Layer 6 of a small transformer language model trained on English Wikipedia (12 layers, counted from 0, width 96).
A neuron's activation on a vector x is SiLU(gate . x) times (in . x), where the dot is the dot product.

Input weights of the MLP neurons that the questions are about. A number n stands for (n - 500) times 0.0011.
n56 gate: 304 452 520 788 744 617 520 857 427 617 718 232 556 464 362 698 291 484 423 359 611 850 778 754 615 469 438 263 370 418 701 458 324 408 346 390 622 383 687 613 474 727 665 474 177 120 583 443 469 787 657 433 597 315 505 185 393 603 376 418 489 505 406 940 440 343 343 166 500 238 358 515 521 742 479 546 546 449 526 379 381 580 172 232 552 722 480 567 458 417 551 790 374 287 808 580
n106 gate: 395 306 609 439 602 421 514 746 721 417 310 127 593 765 387 485 394 716 382 485 454 633 773 385 595 535 286 381 510 611 272 555 398 411 351 865 431 362 710 416 610 612 237 295 627 520 505 475 344 530 460 600 338 594 308 622 573 365 460 643 510 82 520 630 317 734 763 651 663 439 417 470 605 823 855 480 676 382 566 561 755 500 912 495 290 719 643 649 500 505 894 596 571 400 591 273
n160 gate: 495 421 218 319 386 567 477 686 403 590 568 481 821 790 658 168 363 709 787 708 535 366 407 500 456 606 645 336 534 587 284 451 434 287 515 825 624 619 306 240 461 727 486 534 624 404 553 366 773 466 461 321 637 538 304 400 329 573 345 854 747 500 354 287 747 396 451 505 601 515 519 299 606 336 181 437 723 859 436 283 573 364 334 486 476 447 462 360 656 694 715 470 431 587 749 590
n257 gate: 563 510 423 471 609 524 360 705 412 514 641 539 245 626 543 949 466 636 600 505 366 848 544 626 398 481 747 476 291 551 187 646 533 591 520 702 343 562 631 490 287 554 187 215 495 625 262 764 631 299 426 316 333 630 529 628 353 408 99 629 436 593 549 616 323 609 637 432 586 613 495 763 495 476 275 601 723 663 446 382 476 435 544 466 63 833 505 413 529 825 686 559 407 354 598 600
n287 gate: 680 285 674 256 505 554 398 505 358 312 681 801 569 199 565 333 404 702 599 446 613 680 459 424 177 164 505 455 198 193 585 293 627 532 232 449 540 772 727 350 892 813 635 274 566 555 485 276 374 460 475 626 411 590 409 259 406 415 500 465 546 409 419 666 413 892 602 606 644 602 441 465 455 645 521 510 377 287 495 485 409 587 424 665 525 690 222 310 551 218 604 510 134 178 480 516
n333 gate: 474 452 505 789 537 474 365 556 704 444 354 635 607 859 454 201 663 662 664 338 340 265 352 599 594 350 448 531 906 259 361 140 470 505 580 537 853 408 563 443 640 335 666 723 873 510 443 613 479 500 453 568 359 289 584 719 765 609 453 346 760 411 505 360 695 530 310 442 449 174 224 556 552 464 323 236 576 238 468 489 391 380 160 427 641 479 608 624 453 620 454 209 326 667 809 70
n56 in: 465 449 771 808 418 579 707 643 425 520 114 385 295 300 367 530 354 530 554 563 520 715 692 240 425 585 630 426 395 395 535 380 539 484 449 256 347 923 730 689 730 337 649 186 524 654 480 475 445 530 738 655 302 505 576 490 799 735 410 416 322 576 395 630 389 402 703 596 357 434 358 110 575 425 551 515 784 722 414 546 605 249 334 410 420 296 741 699 98 640 406 485 333 695 515 526
n106 in: 311 411 145 692 903 797 495 677 334 495 403 306 438 587 428 647 397 651 428 633 804 679 534 388 652 631 335 278 612 515 611 617 325 627 355 614 332 629 354 519 398 262 278 631 587 408 700 457 368 495 333 763 546 399 672 581 448 238 490 462 520 294 544 451 500 775 387 466 563 642 414 462 723 616 785 340 452 596 703 218 325 430 754 437 563 844 299 350 324 466 773 713 451 437 260 319
n160 in: 667 528 504 308 449 763 531 442 309 553 622 265 425 713 402 537 532 846 442 588 556 486 445 808 468 541 369 392 541 514 469 509 465 320 737 316 562 397 468 293 505 810 437 174 521 491 613 311 787 657 404 659 405 437 541 709 402 563 301 563 666 386 282 554 387 557 624 806 325 303 478 223 477 482 458 455 349 630 164 252 604 413 350 649 745 550 817 428 427 532 237 523 628 491 363 453
n257 in: 585 514 429 832 449 527 270 407 332 44 767 698 447 491 585 582 637 369 682 579 514 486 500 215 509 693 581 616 505 752 607 685 781 392 574 390 314 576 617 563 667 629 626 455 538 424 441 469 369 272 605 717 580 223 336 606 677 405 410 295 716 600 296 396 400 518 404 627 469 464 806 553 401 679 384 464 359 442 463 280 391 435 613 307 798 531 402 576 418 631 482 583 778 441 691 575
n287 in: 746 316 505 519 519 467 404 678 490 369 624 713 611 301 481 332 538 309 388 866 383 481 284 519 323 424 367 165 438 565 401 695 491 495 261 336 173 467 486 363 538 723 481 533 513 293 624 524 586 556 303 576 317 716 917 491 449 320 306 538 219 701 505 661 678 667 548 414 500 682 393 603 462 542 578 462 221 322 626 712 419 697 443 505 719 732 369 528 705 357 786 288 361 643 754 618
n333 in: 566 455 473 578 641 635 627 310 583 565 599 418 33 445 619 539 711 213 489 286 179 709 199 406 108 621 412 642 390 610 249 224 607 420 319 266 538 744 489 609 269 455 161 654 349 544 539 375 561 984 706 302 862 745 706 236 478 269 292 527 472 611 417 401 659 720 522 195 723 472 662 505 632 352 596 473 333 581 259 617 798 357 328 401 379 276 446 434 788 660 289 193 544 539 489 705

Each question shows a token from some text and the vector x that enters the MLP there. A number n stands for (n - 500) times 0.0087.

"f": 279 690 529 622 691 360 590 407 505 264 647 553 425 361 308 507 519 470 577 513 460 551 483 740 553 617 429 462 527 277 606 358 425 350 553 507 513 556 676 675 416 385 470 511 533 352 576 500 479 335 428 462 649 408 557 424 502 544 489 489 489 484 611 626 548 524 734 711 468 618 530 522 418 407 470 371 220 572 418 797 560 727 663 578 439 624 567 582 443 595 467 530 389 569 507 525
The three highest activations, in order: n56, n160, n257

"ur": 361 550 421 346 515 492 401 554 490 438 487 426 540 341 421 621 469 482 571 562 426 670 478 502 433 499 639 386 721 328 366 657 372 264 504 482 602 625 564 678 370 342 236 507 493 274 461 395 552 524 307 506 609 269 577 416 481 642 467 514 458 736 482 481 413 579 375 763 508 460 672 567 376 475 572 446 441 468 340 555 463 534 629 520 527 466 461 516 529 399 674 318 722 780 485 607
The neuron with the highest activation: n257

"d": 397 619 435 365 612 520 435 402 291 321 404 568 643 455 488 739 587 544 539 470 317 524 492 561 728 318 492 623 445 263 510 662 554 455 758 478 516 446 571 633 552 409 493 521 357 489 641 439 604 545 597 410 666 459 619 364 362 801 579 493 347 517 498 366 266 467 537 575 431 635 660 533 442 358 327 365 475 581 408 463 691 712 650 586 441 645 597 497 392 455 524 397 509 551 603 543
The neuron with the highest activation: n287

"ist": 532 460 623 489 663 323 449 471 445 379 319 540 416 446 372 575 485 422 559 552 326 612 612 609 510 684 487 516 566 377 459 534 580 346 583 390 528 541 584 568 625 303 299 596 407 572 356 530 712 275 390 492 589 362 552 401 456 500 688 476 454 695 435 558 667 607 604 727 567 543 510 382 166 544 540 586 292 459 376 431 586 718 568 823 452 636 488 499 594 609 470 591 377 591 477 467
The three highest activations, in order: n287, n257, n106

"ot": 250 497 293 572 539 582 628 401 351 358 482 684 575 561 502 574 371 710 447 405 445 492 720 470 458 465 285 456 661 310 515 610 536 593 616 526 647 455 602 410 535 291 340 534 496 440 401 548 385 427 589 399 672 274 535 397 338 442 586 782 423 652 464 440 494 582 453 564 484 662 507 625 347 549 406 547 281 486 412 628 610 671 498 669 449 651 421 548 446 426 643 381 572 644 558 451
Which neuron fires most, and how strongly? n56, at about 0.56

" to": 290 503 570 527 589 407 637 352 456 375 505 560 453 587 421 491 503 394 530 358 366 571 695 628 576 426 406 410 624 296 434 747 505 365 629 564 629 518 462 426 224 382 473 659 464 255 499 493 519 637 505 376 651 332 536 587 508 620 534 579 498 628 314 466 459 594 720 669 560 536 601 395 413 481 337 460 402 757 433 500 632 601 394 500 475 508 668 583 531 458 776 548 488 427 426 430
The neuron with the highest activation: n160

"e": 402 358 408 475 608 621 694 422 414 378 442 484 500 418 342 559 631 344 560 499 520 427 394 600 439 402 632 640 574 383 359 634 679 540 819 474 578 544 602 487 507 278 524 662 441 524 556 560 365 466 363 209 666 461 575 484 827 439 725 668 406 516 464 431 393 630 604 524 621 524 450 527 420 464 466 357 374 640 516 624 683 628 669 571 442 575 648 424 383 528 617 481 475 417 633 419
The neuron with the highest activation: n160

"p": 369 615 578 492 611 431 471 419 410 370 414 486 335 541 463 596 661 634 504 484 462 569 640 701 533 617 498 536 428 391 593 366 591 574 649 529 653 527 632 533 120 318 410 469 500 399 560 345 578 471 280 411 690 281 555 406 410 455 660 461 356 474 564 584 351 482 689 657 513 521 620 322 515 434 566 608 260 506 434 657 410 645 730 828 547 551 614 577 427 486 409 576 559 618 585 452
The neuron with the highest activation: n287

"j": 450 652 558 545 614 673 571 345 508 448 410 423 508 410 319 559 584 543 449 376 393 718 570 596 442 609 478 471 371 366 698 374 375 354 480 531 400 510 583 518 549 402 554 594 545 379 530 417 531 495 653 559 542 282 599 428 509 568 510 548 524 683 579 549 511 497 620 723 604 604 576 475 367 382 394 519 334 694 333 701 803 780 605 755 418 539 523 501 394 589 659 415 546 650 355 517
The neuron with the highest activation: n257

"id": 589 537 480 488 589 349 522 353 234 450 372 467 451 496 366 397 493 494 545 450 406 468 537 560 556 484 392 340 519 346 389 636 442 425 562 427 563 363 499 547 617 312 379 657 522 407 287 443 583 482 355 415 616 520 601 423 397 509 739 552 320 672 440 699 541 548 380 458 608 680 407 280 522 364 518 346 348 734 426 719 334 657 494 572 381 558 628 510 627 573 668 523 594 682 499 593
Which neuron fires most, and how strongly? n257, at about 0.82

"le": 510 429 530 268 441 500 707 465 519 400 539 663 603 426 330 495 621 508 443 419 410 433 610 462 571 586 463 683 498 427 405 674 481 453 747 634 652 280 586 387 464 511 297 485 466 315 460 432 604 550 403 355 545 413 441 316 465 582 441 657 429 675 362 562 459 780 353 550 549 565 502 544 401 362 424 368 454 642 514 780 473 532 524 536 631 577 596 502 622 415 527 433 550 777 378 698
The neuron with the highest activation: n160